Layer 6 of a small transformer language model trained on English Wikipedia (12 layers, counted from 0, width 128).
A neuron's activation on a vector x is GELU(weights . x), where the dot is the dot product.

Input weights of the MLP neurons that the questions are about. A number n stands for n times 0.0057.
n109: 23 5 -25 -17 12 25 28 9 -9 17 20 -17 17 20 24 5 29 2 24 10 -43 34 -16 -16 32 25 -13 -45 -11 6 -11 19 4 -32 29 17 -26 29 5 -5 -7 -13 27 12 -1 9 3 18 -31 -16 -18 -6 3 5 3 20 15 33 -55 26 -1 21 4 -20 34 18 -24 -7 30 -25 -1 -38 14 -4 -44 14 -18 -33 22 -29 -42 -11 18 25 -18 1 24 -18 2 26 -25 17 37 5 -11 -30 -1 -33 -2 22 -1 -2 -10 16 -6 25 20 11 -25 -49 -17 5 -37 -22 32 -16 -18 28 -5 14 -39 -20 15 -1 5 44 -18 -22
n147: -22 -20 -17 -7 0 15 4 -9 16 -11 -37 -3 2 21 -23 17 10 -3 49 6 29 -10 3 3 -1 11 -23 -19 12 -1 12 -18 1 -21 11 -13 45 17 -15 17 42 -51 -29 -22 1 19 21 -1 -35 -14 31 -10 17 3 -38 -31 32 8 1 -20 54 -19 14 -12 -13 -11 31 -17 -11 -5 -7 8 15 6 9 -8 -38 13 9 -40 -17 -30 -34 9 37 -59 9 9 -8 33 -1 -19 46 -7 38 -15 34 5 1 -28 -25 39 16 -19 -13 14 25 15 22 -5 -42 9 -42 5 -23 1 10 4 -5 14 -3 8 23 13 17 -43 9 23
n162: -20 55 -12 -10 35 -9 -15 22 13 -17 -34 7 10 14 -19 -47 33 17 13 -27 1 -37 2 16 -33 10 -17 -1 -5 7 -44 -39 1 35 41 -1 32 15 33 -28 34 -5 -2 29 28 10 1 12 29 34 -30 45 -4 -11 40 1 9 -28 35 -14 -38 -16 3 9 29 -8 20 13 21 -9 40 27 -3 -28 9 -40 -6 -20 -23 -1 -11 -19 -12 -9 1 -11 6 -10 29 -19 -26 22 19 -25 10 10 15 -26 16 11 -38 32 10 25 -14 25 1 -17 5 -35 15 -36 10 -25 9 -42 -4 -18 -17 14 21 -10 -50 -2 -22 23 -11 -2
n178: -17 -17 -55 -14 -12 -7 8 -5 5 14 15 -22 17 -27 -5 5 -28 -6 12 3 -17 15 -15 23 -37 -39 23 11 17 24 10 5 -15 12 5 -14 -17 -2 -14 -18 8 9 -9 9 -12 3 -15 -2 24 31 13 -32 46 6 24 6 -3 -26 12 -17 -14 -10 30 -28 -18 13 -35 31 24 -12 -6 -1 -27 39 -7 -5 15 -16 41 10 -15 -8 19 -20 9 20 -20 -10 6 5 9 9 18 -23 21 25 11 16 6 11 -2 -2 10 -17 -4 -61 -2 0 40 -40 35 19 -18 -13 -8 -7 -20 -17 13 5 10 24 8 -20 28 24 2 -13
n183: 39 6 -7 -4 20 -47 12 16 9 9 -24 22 -7 -22 14 -12 -33 6 17 -13 -8 13 -41 32 -7 -10 49 -31 11 8 8 -27 35 -3 -15 15 -20 27 17 -53 18 -57 39 0 33 -5 -10 -10 15 -15 58 -6 1 39 -1 -39 7 7 -34 -54 -25 1 -9 -18 -14 20 -11 -16 17 10 -50 -6 -2 11 24 -19 -35 31 50 -6 5 -27 8 -4 20 -22 9 36 12 37 -19 -4 33 7 3 -45 26 0 -5 -20 -10 42 6 18 33 25 -27 -40 6 -11 -73 10 -5 7 22 -12 6 -7 23 6 27 25 -4 20 -3 13 11 24
n191: 38 -27 20 20 30 -9 -16 26 21 40 1 -20 2 56 -38 -20 -3 -49 6 -8 3 4 -20 5 -20 -33 -1 23 -10 6 -34 6 -12 10 6 15 21 9 -19 27 1 -16 -19 -14 16 -15 -15 -3 23 17 -50 9 8 -6 -12 -16 12 26 6 23 17 -2 1 17 32 46 -21 -9 3 -16 -4 49 17 -22 -37 -17 19 20 -40 10 -11 38 -9 -1 26 -11 35 -49 -49 10 -38 -23 5 -16 -23 44 41 22 5 -24 -32 -26 15 7 -23 -15 -14 15 14 13 -6 18 -57 13 8 -18 19 -18 -14 20 -14 -4 9 -13 -6 -10 -5 -13
n202: 2 -27 5 -3 22 -11 22 -6 3 -46 18 7 19 -9 -16 -29 -3 -45 -17 -24 -27 -1 2 5 -15 -35 -25 -23 27 -26 -4 17 5 -18 20 4 1 8 -1 2 1 16 8 -27 8 -22 -3 -15 -11 17 14 -3 -2 -27 18 24 -20 -6 15 1 -2 -14 20 -1 30 17 2 17 0 -12 23 12 -24 9 -23 -6 30 -14 -17 4 28 8 3 18 -1 -7 31 -8 -25 -28 3 -32 -6 -19 -17 -11 13 -7 -14 35 -6 1 -47 5 -49 26 4 29 20 27 -9 14 12 15 1 6 -11 -10 18 13 5 53 16 -23 11 17 21 20
n215: -3 43 -24 -1 -15 8 7 -7 11 -15 3 -4 34 -3 -2 41 14 3 36 51 1 24 3 6 -5 11 4 -27 4 -53 -22 7 -10 -22 18 15 -5 -10 7 40 31 14 -40 -10 -2 12 -15 17 -26 42 -36 -36 14 -3 7 16 14 28 -26 27 -10 -15 9 1 -21 15 0 -17 3 -7 -10 24 -8 -15 -49 -23 -18 2 13 35 19 -29 -7 -16 18 -5 6 13 -19 10 -38 5 44 1 3 -8 -5 34 -29 1 -3 -34 -18 -23 1 41 -23 29 -25 14 56 19 8 -12 -11 -10 12 -16 21 9 -16 -8 -20 15 -15 -23 -41 -14
n243: -17 -32 -25 -11 10 -33 -39 4 -19 17 2 13 20 -3 20 -29 4 -18 -13 -17 5 9 44 8 21 -6 16 -15 13 -7 -7 17 -3 35 15 6 -30 37 27 -6 -12 -32 -28 8 2 -37 -17 -20 -43 -10 -17 61 -3 -9 6 20 -28 6 -37 -25 -22 37 18 -2 -13 41 -27 39 27 10 54 20 -3 12 1 22 -3 13 -21 -33 4 -12 -27 20 23 -12 -8 37 -30 -13 -7 -32 45 -7 -26 8 10 5 -8 8 -6 1 0 0 53 36 15 -14 -25 -9 -5 1 16 -12 17 24 27 -27 -26 24 26 -47 -37 6 -44 14 26 -26
n261: -20 8 3 27 55 11 -29 -28 17 9 16 -12 -19 22 5 -5 -14 3 -8 4 -33 31 21 10 -23 -3 3 -8 -2 26 -10 27 -39 -22 -1 27 4 22 10 -21 13 -58 14 -8 4 5 -60 6 23 21 2 6 -29 -9 8 7 35 -23 -8 20 -41 22 -1 -9 2 53 -5 -22 44 -5 21 6 29 3 -38 -13 35 -7 -19 8 17 -25 -29 -25 -70 -27 0 -18 -10 21 10 -34 10 -16 -12 21 -1 9 5 -22 -11 13 14 12 10 14 14 -13 12 -16 -3 13 28 20 -19 -14 -12 7 -17 -14 8 17 -12 9 20 11 -2 4
n283: 33 -23 17 -22 -8 13 -22 -38 -32 1 5 13 -29 -19 -15 1 -17 -5 21 6 -43 -17 -16 33 -32 -31 15 11 9 -18 22 29 -3 25 -20 -38 13 23 14 12 8 -1 17 0 32 -24 1 15 9 7 27 10 0 52 25 30 50 39 -15 -6 -34 -9 -20 -1 14 -5 -5 -17 -31 18 32 -17 39 24 -9 7 20 24 -30 45 -41 -47 -34 15 -15 -34 6 1 -12 5 -9 3 4 -9 -7 -21 20 -4 21 -15 12 58 -13 9 6 19 -16 -23 4 -1 -22 -15 -12 4 21 5 -1 -4 12 -8 -29 -54 3 -29 19 -14 3 30
n290: -1 -19 3 -27 8 -17 -11 7 17 23 -42 25 6 -3 28 -2 12 9 28 -42 16 56 21 -1 -1 7 27 45 -43 8 42 -8 0 -22 21 -3 -15 20 19 -28 31 -45 -4 -2 4 26 3 -7 -29 1 -10 4 -17 32 -35 -21 28 -1 9 30 12 -8 6 -18 3 -15 -18 -14 -39 -12 1 -34 13 -8 27 -16 -13 35 -42 -41 -6 34 6 -58 -11 16 16 8 9 -7 -26 19 38 -15 -17 -8 -5 -30 11 -18 -60 5 30 -11 15 -34 0 -29 22 -7 -18 22 12 -43 55 -39 15 29 -5 10 -39 -6 20 -5 13 -6 -22 36
n294: -25 41 15 -7 -22 41 -7 16 5 -12 -13 13 -4 78 -31 -22 -16 -4 4 14 -10 -29 7 26 -23 13 20 -2 -2 10 19 4 19 9 -32 24 17 -7 0 8 41 -13 -12 -8 -3 16 7 -24 56 -15 -4 5 8 -40 3 -5 12 -11 -3 25 -17 -94 -12 -21 -17 53 -1 -36 2 6 8 -54 9 20 -32 8 7 9 -34 -28 37 5 7 21 -27 -29 -37 40 11 -11 13 14 16 -12 -27 -13 -14 -33 -9 -1 -36 -21 42 -40 -22 1 19 -11 21 15 -15 5 30 43 10 -24 24 9 32 -65 35 4 14 -2 20 17 -18 48
n326: -38 1 -10 -12 4 -68 4 15 6 8 -4 -24 8 -6 -8 -53 -5 3 -9 -5 43 3 -13 22 17 24 -6 -3 5 25 -1 -30 -20 -1 -1 25 27 -3 24 12 -21 -7 23 23 -11 15 17 -21 48 63 26 0 -37 -31 14 7 -1 19 17 19 11 -27 13 1 -16 -17 -23 -1 -2 -43 -16 -1 -15 7 12 8 18 -13 -47 28 29 -39 20 20 2 -30 -15 -1 -12 11 8 -57 29 15 34 -15 -36 -13 12 -21 -10 -7 -17 -13 10 23 0 -6 33 -53 -11 -13 25 1 18 -17 -20 27 53 9 -14 4 17 45 41 -21 -21 28
n332: -22 1 2 10 -35 -13 -8 32 19 -53 -18 -19 20 -9 36 -1 12 -1 -8 15 17 -5 -9 -12 24 -17 19 9 26 11 11 -18 24 -19 14 24 -6 3 -8 35 -45 9 -27 24 4 -14 -39 -47 -28 21 15 2 -14 -5 -38 -11 18 3 39 16 33 -2 -4 -13 11 2 -21 14 -30 -8 -36 42 25 13 -39 -11 -15 7 -12 21 6 8 5 -4 32 -4 2 -29 -28 19 -10 32 -2 14 11 -9 -24 -23 32 11 -13 -5 -3 34 -7 12 -17 -9 9 -36 35 -17 -15 18 -3 -7 -27 0 -2 37 30 -1 35 20 17 7 10 -19
n348: -11 48 -11 14 -33 26 26 -4 -18 -15 -17 13 4 3 -3 -26 -14 12 26 -14 -5 14 -29 -11 -16 11 -28 34 4 21 -43 22 6 -22 4 -19 10 30 -8 17 -17 -10 12 -24 -23 -7 12 19 -12 -13 25 13 -15 53 -16 -43 -4 -13 18 6 -10 -10 -9 -36 -14 -2 -8 -18 19 47 10 -4 21 26 -32 30 36 -16 -6 24 -7 53 5 -3 14 -12 -45 -18 6 1 -33 -1 9 -27 -13 24 20 2 -12 13 -12 17 18 -58 8 -19 20 -35 -1 0 -20 1 13 -8 28 -20 -9 9 -6 16 1 0 11 1 18 -3 19 26
n349: -15 37 -20 40 -35 -28 -13 -13 37 6 -12 5 -3 19 -30 -45 -2 -48 -39 -4 -32 -37 -59 5 2 3 6 2 40 -1 -14 -37 19 5 -2 0 -15 -15 -30 60 8 49 0 -2 -9 24 9 -29 7 48 32 -12 68 15 -14 -59 19 -21 -5 -36 -43 32 17 7 12 -31 -18 -14 23 -28 33 -5 -15 -51 24 -23 -10 -23 -20 -5 23 -30 7 -11 17 7 20 -3 -14 -14 -17 -8 19 3 -3 -4 4 9 28 19 -32 40 -14 25 -15 2 -16 12 0 -30 5 -9 11 0 54 -19 1 22 9 43 -38 2 -7 18 14 -4 13 41
n355: -21 22 15 -22 3 -5 -20 10 -1 16 21 39 23 7 -54 -43 -39 8 -37 -31 5 45 15 40 -5 10 -5 41 49 -18 -23 34 49 0 -36 -20 -2 8 -59 0 26 11 8 0 8 14 -6 52 40 28 16 18 -19 -8 28 -5 0 14 -13 -1 -40 17 -39 7 28 0 -9 -22 15 -7 39 -24 -1 -41 -34 -1 -24 -19 3 -8 16 35 28 -24 -15 -6 -13 -13 -25 -14 7 6 1 -29 28 1 29 -31 -12 -14 -12 -7 -5 -47 12 -19 -33 -3 4 8 -3 14 -10 5 27 -2 25 17 -9 -3 -6 13 15 16 -18 5 7 20

Each question shows a token from some text and the vector x that enters the MLP there. A number n stands for n times 0.053.

"as ": 32 -19 4 10 21 -7 6 -4 -25 13 21 -14 -21 3 2 3 -5 22 -7 -1 15 -13 21 -5 4 -29 -10 11 0 50 20 -8 -4 -49 -40 -36 -30 -4 20 -35 -11 -4 10 30 -9 -20 32 32 16 -23 -18 13 -22 4 -14 25 18 16 -10 -28 0 -22 -7 -14 -6 16 12 -8 33 2 -23 -19 24 1 13 -12 -13 -12 7 31 -2 7 -29 -2 1 -12 -27 25 13 -9 15 31 -22 -3 32 -26 5 10 -5 17 7 -9 -7 5 -17 16 31 -34 21 1 -11 5 30 -43 -11 9 6 -21 -12 2 -17 20 12 -27 62 -8 -9 17
The neuron with the highest activation: n283

"be ": 47 4 8 20 13 -24 -7 -10 6 3 29 -14 1 10 -7 4 -6 -14 -8 -1 37 -27 10 -18 -2 -21 13 5 -10 57 1 -6 -16 -56 -30 -32 -20 -5 9 -8 -7 5 -11 -1 -10 12 35 56 -18 -21 -11 9 -13 -5 0 35 0 -1 5 -22 26 0 18 17 -1 14 14 -24 36 -21 -29 6 19 -17 2 -17 -12 -6 -7 24 17 7 -10 -10 16 -13 3 -29 9 4 23 0 -36 -37 20 2 2 15 2 -6 -7 -30 -7 -1 -13 19 49 21 26 9 22 2 11 -25 -2 18 -24 -9 -16 -13 -35 14 -11 -16 27 13 5 -25
Which three neurons fire most, strongest first? n191, n261, n202

"tic": -12 5 42 -3 20 18 -29 13 2 42 -10 -22 -21 49 1 2 10 -18 21 11 49 -45 26 -15 10 -4 9 -6 -4 -14 -7 -34 -26 -10 -2 -33 -56 -9 16 -48 -11 -1 26 -21 18 -8 18 13 -20 14 -2 -1 5 2 -2 11 -23 24 -8 -32 7 7 21 23 -51 16 16 -5 13 -27 -20 -4 21 14 14 -35 17 -2 8 4 -22 2 -1 7 -13 4 -13 -14 -6 0 1 29 -22 40 18 18 -19 -35 -6 15 -3 -35 -17 -7 3 24 36 8 31 14 -2 -36 7 18 9 -7 20 -15 -40 12 -4 -11 1 -13 -14 15 34 8
The neuron with the highest activation: n243

"to ": 44 9 23 13 9 -27 14 -7 -1 32 29 -25 7 -3 2 -5 7 -32 -3 1 17 -15 8 -12 1 -14 -3 12 -10 38 -6 1 -28 -74 -25 -12 -4 -26 13 -14 10 8 -10 14 -37 -11 33 38 -16 -33 6 41 -8 1 -7 54 12 -7 16 -28 3 6 -3 -2 -3 1 -11 -13 17 -3 -17 3 24 5 7 -18 6 5 -11 14 2 14 0 -8 41 -11 -17 -23 -5 8 7 1 -44 -19 17 12 10 7 18 -4 5 -39 -13 -4 -24 -3 32 23 18 7 -12 -17 8 -18 3 25 25 1 -28 -17 -31 -7 -10 13 9 2 9 1
Which neuron fires most, and how strongly? n191, at about 2.1

"D": 7 21 4 -6 45 -18 15 -37 -6 -8 1 3 -32 13 15 13 1 -2 0 29 45 -6 31 19 12 5 8 12 -5 17 30 7 -11 -7 -29 -18 9 -52 13 -37 -35 37 10 32 -10 9 12 -6 -21 -63 8 28 7 -2 7 11 2 -21 15 9 -3 -20 -26 -19 -12 17 18 17 30 -3 -42 -18 37 -27 -3 -20 6 -17 23 11 -6 -6 -9 -24 -1 -13 -26 -54 -10 -20 30 24 3 -12 24 40 -10 14 5 5 0 -24 -24 8 12 18 27 4 6 -18 -24 -28 17 -16 -6 28 8 5 -9 5 -27 1 -39 -16 31 -11 9 -4
The neuron with the highest activation: n261

"lo": 4 -6 20 19 -4 4 -35 2 13 27 22 -10 -60 30 25 -21 -3 -35 -15 25 5 -70 35 -18 23 -16 -19 17 -3 22 -8 -22 -12 3 -1 -15 -10 -40 -6 -23 5 35 -6 20 10 18 26 28 -5 -27 11 7 33 -7 -8 10 -4 8 -23 -6 -18 -26 -8 13 -17 4 11 -5 -2 2 -7 27 -5 -12 3 -36 -9 -12 22 5 -23 23 -16 4 -3 12 1 -52 -17 -6 19 -12 13 39 42 42 -23 22 -33 1 -1 -17 -9 -23 -6 -18 28 2 20 15 -9 -27 20 -33 9 36 14 2 6 -13 -21 8 -4 26 27 -1 37 -7
The neuron with the highest activation: n349

"Born ": 41 -27 1 7 20 -13 16 -27 0 9 36 5 -38 3 7 -10 13 8 -22 33 22 -22 7 -18 -2 12 15 -4 -5 4 24 -8 2 -37 -32 -41 -7 -39 6 -17 5 17 8 1 -26 3 42 5 -17 -43 10 17 -2 3 -1 3 32 9 -15 -20 -35 -11 -29 -7 -14 -3 61 -8 36 6 -32 -13 -34 15 3 9 -4 -5 1 2 -6 9 6 -33 -7 -11 -19 -24 12 -8 13 19 -2 -14 -15 15 39 11 2 1 7 -14 -7 -16 -22 12 56 20 24 -9 9 7 18 -7 3 33 30 -21 6 1 -16 29 -1 -20 35 -31 -1 -7
The neuron with the highest activation: n147

"City ": 14 3 12 4 -1 2 7 -3 19 -7 14 1 -37 -5 -19 6 17 -39 -14 22 19 1 25 -8 18 -12 -2 -7 -20 0 -15 13 -18 -57 -20 -34 -22 0 3 -10 23 32 -3 -9 -6 -28 45 14 -28 -45 -5 21 10 -4 -2 3 7 15 13 -3 -7 -6 3 -15 -52 2 19 -8 3 7 -11 -16 12 -8 0 -28 4 13 39 32 -18 6 -32 -11 13 6 -5 -13 22 25 6 9 -24 44 31 2 12 12 -28 -5 7 -25 -38 -34 6 32 41 23 1 -15 -5 -24 1 -10 -24 5 31 1 -32 12 -3 37 -31 5 47 7 14 16
Which three neurons fire most, strongest first? n147, n215, n348

"'": 2 25 -6 -23 -20 1 14 -5 19 14 18 -34 12 11 33 4 -25 -41 4 7 24 -20 31 -6 -5 -34 6 22 -20 6 21 -13 -28 -36 -13 -25 -7 -16 -2 -68 -1 14 24 38 2 -1 48 22 -2 -29 16 -6 41 -21 2 2 -10 1 -16 -23 7 2 3 -5 -34 21 13 8 -5 20 -13 25 -18 -20 -7 -30 -7 -25 18 14 -15 7 11 -5 17 -11 -19 1 5 -25 23 -1 -37 23 16 24 -30 21 8 22 -6 -23 0 -25 22 -1 44 48 30 8 0 9 2 -18 -17 7 27 10 -10 -18 -23 8 -2 6 -6 -27 24 -14
Which neuron fires most, and how strongly? n178, at about 2.5

"exten": 14 -19 -11 4 17 14 -5 1 5 40 13 -9 -12 22 11 -1 -22 -22 -17 -5 18 -19 56 -17 -4 -13 4 -18 3 44 -38 -2 -29 -13 -3 -19 -9 -16 -12 -20 -8 25 26 41 -28 -9 17 -5 5 -30 -2 22 -4 -8 16 14 7 7 -11 -28 -28 8 33 22 -27 14 2 -6 29 6 -23 -24 -6 -26 2 -4 10 -16 -7 34 -15 21 -36 -5 4 4 -14 -38 17 -14 8 2 -49 58 20 6 -4 3 -35 7 -11 -29 -12 -1 -2 9 6 23 35 -22 -10 -20 -2 -11 15 32 2 27 -21 9 -33 34 -16 -2 66 1 17 4
The two highest activations, in order: n261, n326

"ent ": 17 0 13 2 -17 8 -25 -9 -2 10 19 -6 -15 -13 -8 -5 -17 -30 -23 -5 12 -40 -2 -25 20 -4 2 5 -13 57 24 -19 -2 -47 -34 -36 -29 -34 16 -12 29 -11 -7 -16 24 -3 43 18 -9 -34 14 13 8 -4 -2 7 -20 -15 5 -31 23 -9 -19 25 -14 -3 29 -16 44 -18 -17 -6 19 20 12 -12 -18 9 -6 -7 5 12 2 -9 -9 6 5 -4 20 15 18 18 6 17 22 0 -1 -2 20 3 10 -19 -21 -19 -28 -1 44 24 33 0 4 -15 38 13 -14 40 2 -23 -14 -12 -33 19 -19 -3 44 10 25 0
Which neuron fires most, and how strongly? n147, at about 1.2

"made ": 23 7 -21 1 4 -8 17 -24 -5 25 29 -20 7 -5 -36 -1 -11 13 -3 -12 36 -28 18 -27 -13 -14 16 6 -12 64 18 -7 -6 -38 -10 -45 1 -31 10 -14 -23 5 14 -7 -4 2 33 38 -43 -27 7 -3 -16 -2 -28 30 11 12 -1 -23 7 -10 -2 23 -15 0 -14 -39 35 12 -39 2 10 -13 6 -24 -17 -16 20 13 -9 1 5 -32 11 -16 11 -9 11 20 38 9 -27 29 23 -2 6 7 -8 4 -1 -16 6 -2 -17 -5 36 10 30 18 8 3 28 -42 13 5 -17 -7 -17 8 -8 29 6 -12 49 6 10 -2
The neuron with the highest activation: n178

"197": 1 9 13 -4 10 -15 11 -1 -7 -16 14 -28 -44 21 14 10 -2 -10 -2 -4 60 -48 21 10 -2 -9 10 -7 -14 41 16 4 -28 -17 -41 -12 -45 -34 2 -33 -9 32 2 28 11 1 35 16 -38 -53 7 37 11 -9 -4 8 -10 2 -18 -11 0 14 11 -5 -23 -1 44 8 18 18 -18 -36 8 -12 8 2 -18 -37 23 21 8 15 -2 -28 23 -14 -13 20 7 -16 -5 21 -28 17 6 30 -2 -3 0 -3 -1 -29 -8 -7 -12 -3 -5 3 0 8 -18 14 1 -20 22 60 23 -5 -8 -3 -30 20 -38 13 24 18 24 -11
The neuron with the highest activation: n243

"down": 26 13 3 5 11 -9 -10 -5 10 25 47 -22 20 2 13 2 0 -3 -17 -9 25 0 28 -29 -11 5 18 -7 2 15 -27 -15 -26 -16 -25 -29 5 -4 -6 -41 0 35 25 40 -3 -15 5 44 -17 -30 -2 1 10 13 -7 29 32 -45 -13 -7 4 -3 -1 17 -9 8 14 21 16 -20 -18 -19 2 -21 19 -35 6 -8 16 10 -15 27 -30 -6 4 -14 -10 -21 1 -18 21 -11 -76 42 32 33 2 15 4 13 -5 -38 -2 -10 -6 -12 39 10 20 -12 -27 -35 22 -38 36 21 3 24 -26 -9 -42 16 -3 -10 28 -9 18 -7
The neuron with the highest activation: n178

"er ": 34 -3 22 2 4 -4 0 -18 -29 -8 15 0 -38 -28 14 11 -6 -17 -24 23 -3 -13 23 -5 -26 -11 -9 -24 -18 29 3 -26 -30 -65 -40 -43 -24 -25 31 -7 9 29 29 -4 19 1 11 -5 9 -29 11 7 -12 10 11 28 -14 -7 -12 -27 -6 -4 1 24 -32 7 21 3 38 -8 -4 24 18 -2 -4 -7 -3 1 21 25 -17 -5 10 -16 3 -15 2 -17 19 -20 36 13 -18 29 3 14 7 1 -10 -5 -14 -5 -6 14 -25 18 36 14 24 21 1 -7 -3 8 -33 32 45 -9 -9 19 -15 4 -17 0 32 3 5 8
Which three neurons fire most, strongest first? n283, n202, n261

"arm": -3 -6 2 -5 5 6 -4 23 17 3 -25 -1 -11 21 10 -11 -12 -18 1 -4 4 -10 22 -13 27 -17 -12 22 -6 41 45 -5 -23 -15 -21 -38 -26 -8 -24 -20 14 20 29 33 -11 -14 23 22 -29 -39 31 17 9 16 -22 3 -14 14 -7 -32 -1 -4 -12 42 2 6 -19 13 9 6 -28 25 17 -16 28 -56 -1 -7 21 36 11 -17 2 0 -16 2 2 -14 -22 -6 -28 -6 -26 57 -17 23 -9 25 -35 27 -8 -18 11 -23 5 -11 2 22 27 4 8 -32 12 -14 13 8 22 -1 -4 2 -30 12 -6 -12 21 -35 48 -20
The two highest activations, in order: n349, n191

"by ": 41 6 -3 9 13 -5 -4 -6 -2 17 24 -28 12 1 3 -22 5 -23 5 3 7 -12 23 1 -5 -6 -1 29 9 18 -6 -16 -23 -79 -34 -25 -9 -40 8 -15 -24 11 -16 12 -9 11 32 25 -15 -47 -5 27 -25 -6 -9 36 22 -1 0 -33 6 -28 12 21 -25 7 9 11 37 1 -24 -10 1 -13 -3 -2 2 6 16 20 2 18 9 -8 24 -6 -10 -1 8 -25 32 14 -33 -21 23 10 9 7 2 9 -11 -19 -16 4 -21 -3 39 4 15 0 -6 5 6 -25 -4 38 19 -6 -8 5 -37 17 -14 7 28 12 12 -8
The two highest activations, in order: n178, n202

". ": 49 -6 -5 11 21 -9 -11 -15 1 1 1 -7 2 1 9 -34 1 -6 2 -2 27 -32 42 -19 -5 -22 8 14 1 13 16 -3 -15 -70 -31 -13 -5 -29 32 -23 -7 33 1 8 -4 4 32 3 -26 -36 10 -2 -15 9 2 41 2 -9 3 -32 -15 17 14 8 -25 19 59 -13 40 -12 -16 -9 -7 9 -10 11 1 -10 -6 31 -2 21 1 -16 24 -1 13 -4 11 -6 18 13 -16 -1 -1 -6 -4 13 14 -9 -27 -24 -24 0 -21 7 17 7 19 -1 0 13 -12 -5 -10 10 13 -7 36 -12 -30 22 -11 -4 -1 4 2 -12
Which neuron fires most, and how strongly? n202, at about 1.6

"al": 1 1 3 16 -2 44 -10 3 4 33 -5 -5 -14 30 12 12 -21 -28 -24 -1 27 -24 4 -26 -15 18 -5 20 -11 -1 -10 -37 -19 -7 -20 -34 -16 -36 1 -36 12 30 34 -7 11 -34 31 -24 -22 -38 17 0 -4 29 -21 40 -31 5 -2 -32 3 -4 20 4 -32 -1 16 -25 17 4 -5 13 20 -10 21 -22 -22 -15 10 2 -12 14 12 5 25 11 -5 -24 3 8 2 -14 -52 74 3 18 -19 0 21 7 -16 -20 -7 -19 -12 28 40 31 24 15 -2 -16 13 11 -6 -4 32 -24 -37 10 -11 5 10 5 4 -28 21 34
The neuron with the highest activation: n147

"y": 5 2 6 3 -4 6 -16 12 15 -1 24 -5 -35 -5 37 5 -9 -18 -14 13 33 -1 4 3 -36 9 18 29 -22 -26 42 -7 -17 -22 -13 -31 -41 -20 -9 -14 -6 8 21 24 30 -8 21 8 -6 -37 7 16 6 8 5 9 -22 6 27 -24 -6 -1 7 12 -38 0 23 -37 17 -2 -44 -28 9 6 16 -30 0 -3 -1 7 -6 6 7 32 19 -1 -22 -16 17 2 2 17 -20 39 -4 -8 -17 13 26 12 -6 -44 -47 -14 7 25 39 42 14 14 0 -60 23 1 28 30 41 -15 -28 6 -44 -16 -12 1 -5 -10 2 2
The neuron with the highest activation: n283

"pat": 26 9 14 -10 2 -2 8 -13 3 45 31 4 -54 19 15 -15 4 -10 -20 -12 45 -25 43 -22 1 -20 -6 -4 -16 -1 1 -17 -10 -27 1 -29 22 -20 -18 -7 -13 61 3 27 21 -6 36 5 -29 -70 1 20 -9 -6 2 29 12 21 6 -28 -36 7 -19 21 -27 15 -2 -27 17 1 -26 4 33 -15 27 -13 -1 -18 -8 3 -12 38 -8 -28 -18 -1 34 -23 -15 -13 24 14 -27 12 10 32 -6 -19 -16 11 6 -3 7 1 -8 22 21 2 24 -4 -12 -13 -11 -4 6 -1 -8 0 -15 3 -16 21 9 -14 49 -12 22 -21
The neuron with the highest activation: n191

"rid": 7 11 26 17 12 -10 5 -9 -12 20 3 14 -17 18 -1 -34 1 5 -15 -1 29 -14 22 17 -15 -15 11 -9 -9 16 -13 -5 8 4 -31 -25 -33 -19 -7 -70 -8 35 -27 41 17 -13 25 23 -6 -53 24 17 21 0 28 10 33 -8 -9 4 -7 4 -4 8 -1 11 26 -10 19 -23 -42 -18 -6 8 16 -23 2 2 25 32 -6 20 -41 -11 -15 -4 14 -37 10 -24 23 15 -25 31 45 14 -17 17 -16 -2 7 -24 -20 -12 -7 -5 38 -16 14 0 -20 -22 32 -38 17 20 6 0 -20 -20 -44 1 -19 -8 42 -6 21 -1
The neuron with the highest activation: n355

"Beg": 7 0 -13 3 27 -13 21 -4 -17 18 7 -12 -2 35 -6 -24 1 11 -15 8 30 -27 29 0 4 -7 5 -16 -23 18 34 9 -13 -14 -21 -33 -2 -26 0 -39 -17 30 5 36 1 -25 34 22 -17 -55 8 11 -2 10 7 6 -1 10 11 -8 -28 -25 -4 -11 9 20 53 -23 23 3 -24 13 -10 6 27 5 0 -27 -8 -12 -2 -11 -25 -20 11 -5 -31 -28 12 -33 23 27 -42 35 0 15 -8 14 -4 34 9 -32 -4 -5 -18 13 74 12 7 -22 9 -6 39 -8 19 5 2 3 2 2 -11 6 -33 -31 42 -23 1 -19
The two highest activations, in order: n294, n162

"ort": -20 16 -4 22 10 19 -16 -3 0 -3 12 -12 -31 10 -8 -29 17 -2 -5 9 18 -2 7 14 -27 30 1 7 -19 41 6 8 -19 -1 -9 -8 -21 -27 -28 -31 -6 -1 46 56 17 -19 9 2 -24 -44 -1 23 11 1 0 13 -5 -19 23 -33 16 -13 -12 35 -13 27 32 0 13 -3 -39 4 -16 0 -5 -29 -9 -13 -22 -5 10 23 -9 -9 -23 -18 -13 -33 -11 22 26 28 -43 33 -12 25 10 46 8 -22 29 -26 17 -20 -3 14 22 12 28 -9 5 -31 22 -28 8 14 26 4 -20 3 -37 -8 3 -4 18 -41 21 -16
Which neuron fires most, and how strongly? n261, at about 1.3

"comp": 24 24 32 14 -5 -5 -6 -7 12 10 16 9 -3 9 22 -12 2 -6 -12 -7 51 -20 44 -13 22 -18 18 8 -22 13 -11 -8 -21 -11 -18 -23 10 -24 -10 -49 -18 57 0 18 2 -38 25 18 0 -30 7 33 -12 0 10 38 0 28 4 -28 11 -11 -13 0 0 -1 -9 -27 1 -46 -36 16 10 1 8 2 5 -27 -42 18 -10 20 -23 -33 -8 -11 12 -13 -5 -16 5 1 -60 39 4 36 -14 -6 -39 2 -1 -40 -17 1 10 18 31 -5 16 -8 -7 8 -8 -32 21 34 1 3 9 30 -23 15 2 16 27 19 17 -11
Which three neurons fire most, strongest first? n326, n191, n332

"also ": 28 -2 16 37 21 -20 3 -16 -12 18 28 17 -19 -6 -7 -9 15 -14 -15 23 41 -13 30 -4 -1 6 11 5 -29 31 -17 -12 -4 -64 -18 -24 -20 -36 -8 -21 4 -11 20 43 -11 -19 39 28 -10 -34 12 17 -4 -16 30 38 36 14 -22 -34 25 -3 5 -19 5 -11 16 -32 12 3 -23 -13 23 -5 9 0 -19 1 -31 17 17 -15 -8 -4 -8 -5 -9 -19 -7 35 22 9 -35 5 2 -17 -9 3 0 -3 -1 -22 -30 -7 -10 17 23 23 8 -16 0 19 12 -32 -3 15 22 -18 -14 19 -19 16 -3 16 26 19 -23 4
Which neuron fires most, and how strongly? n326, at about 1.5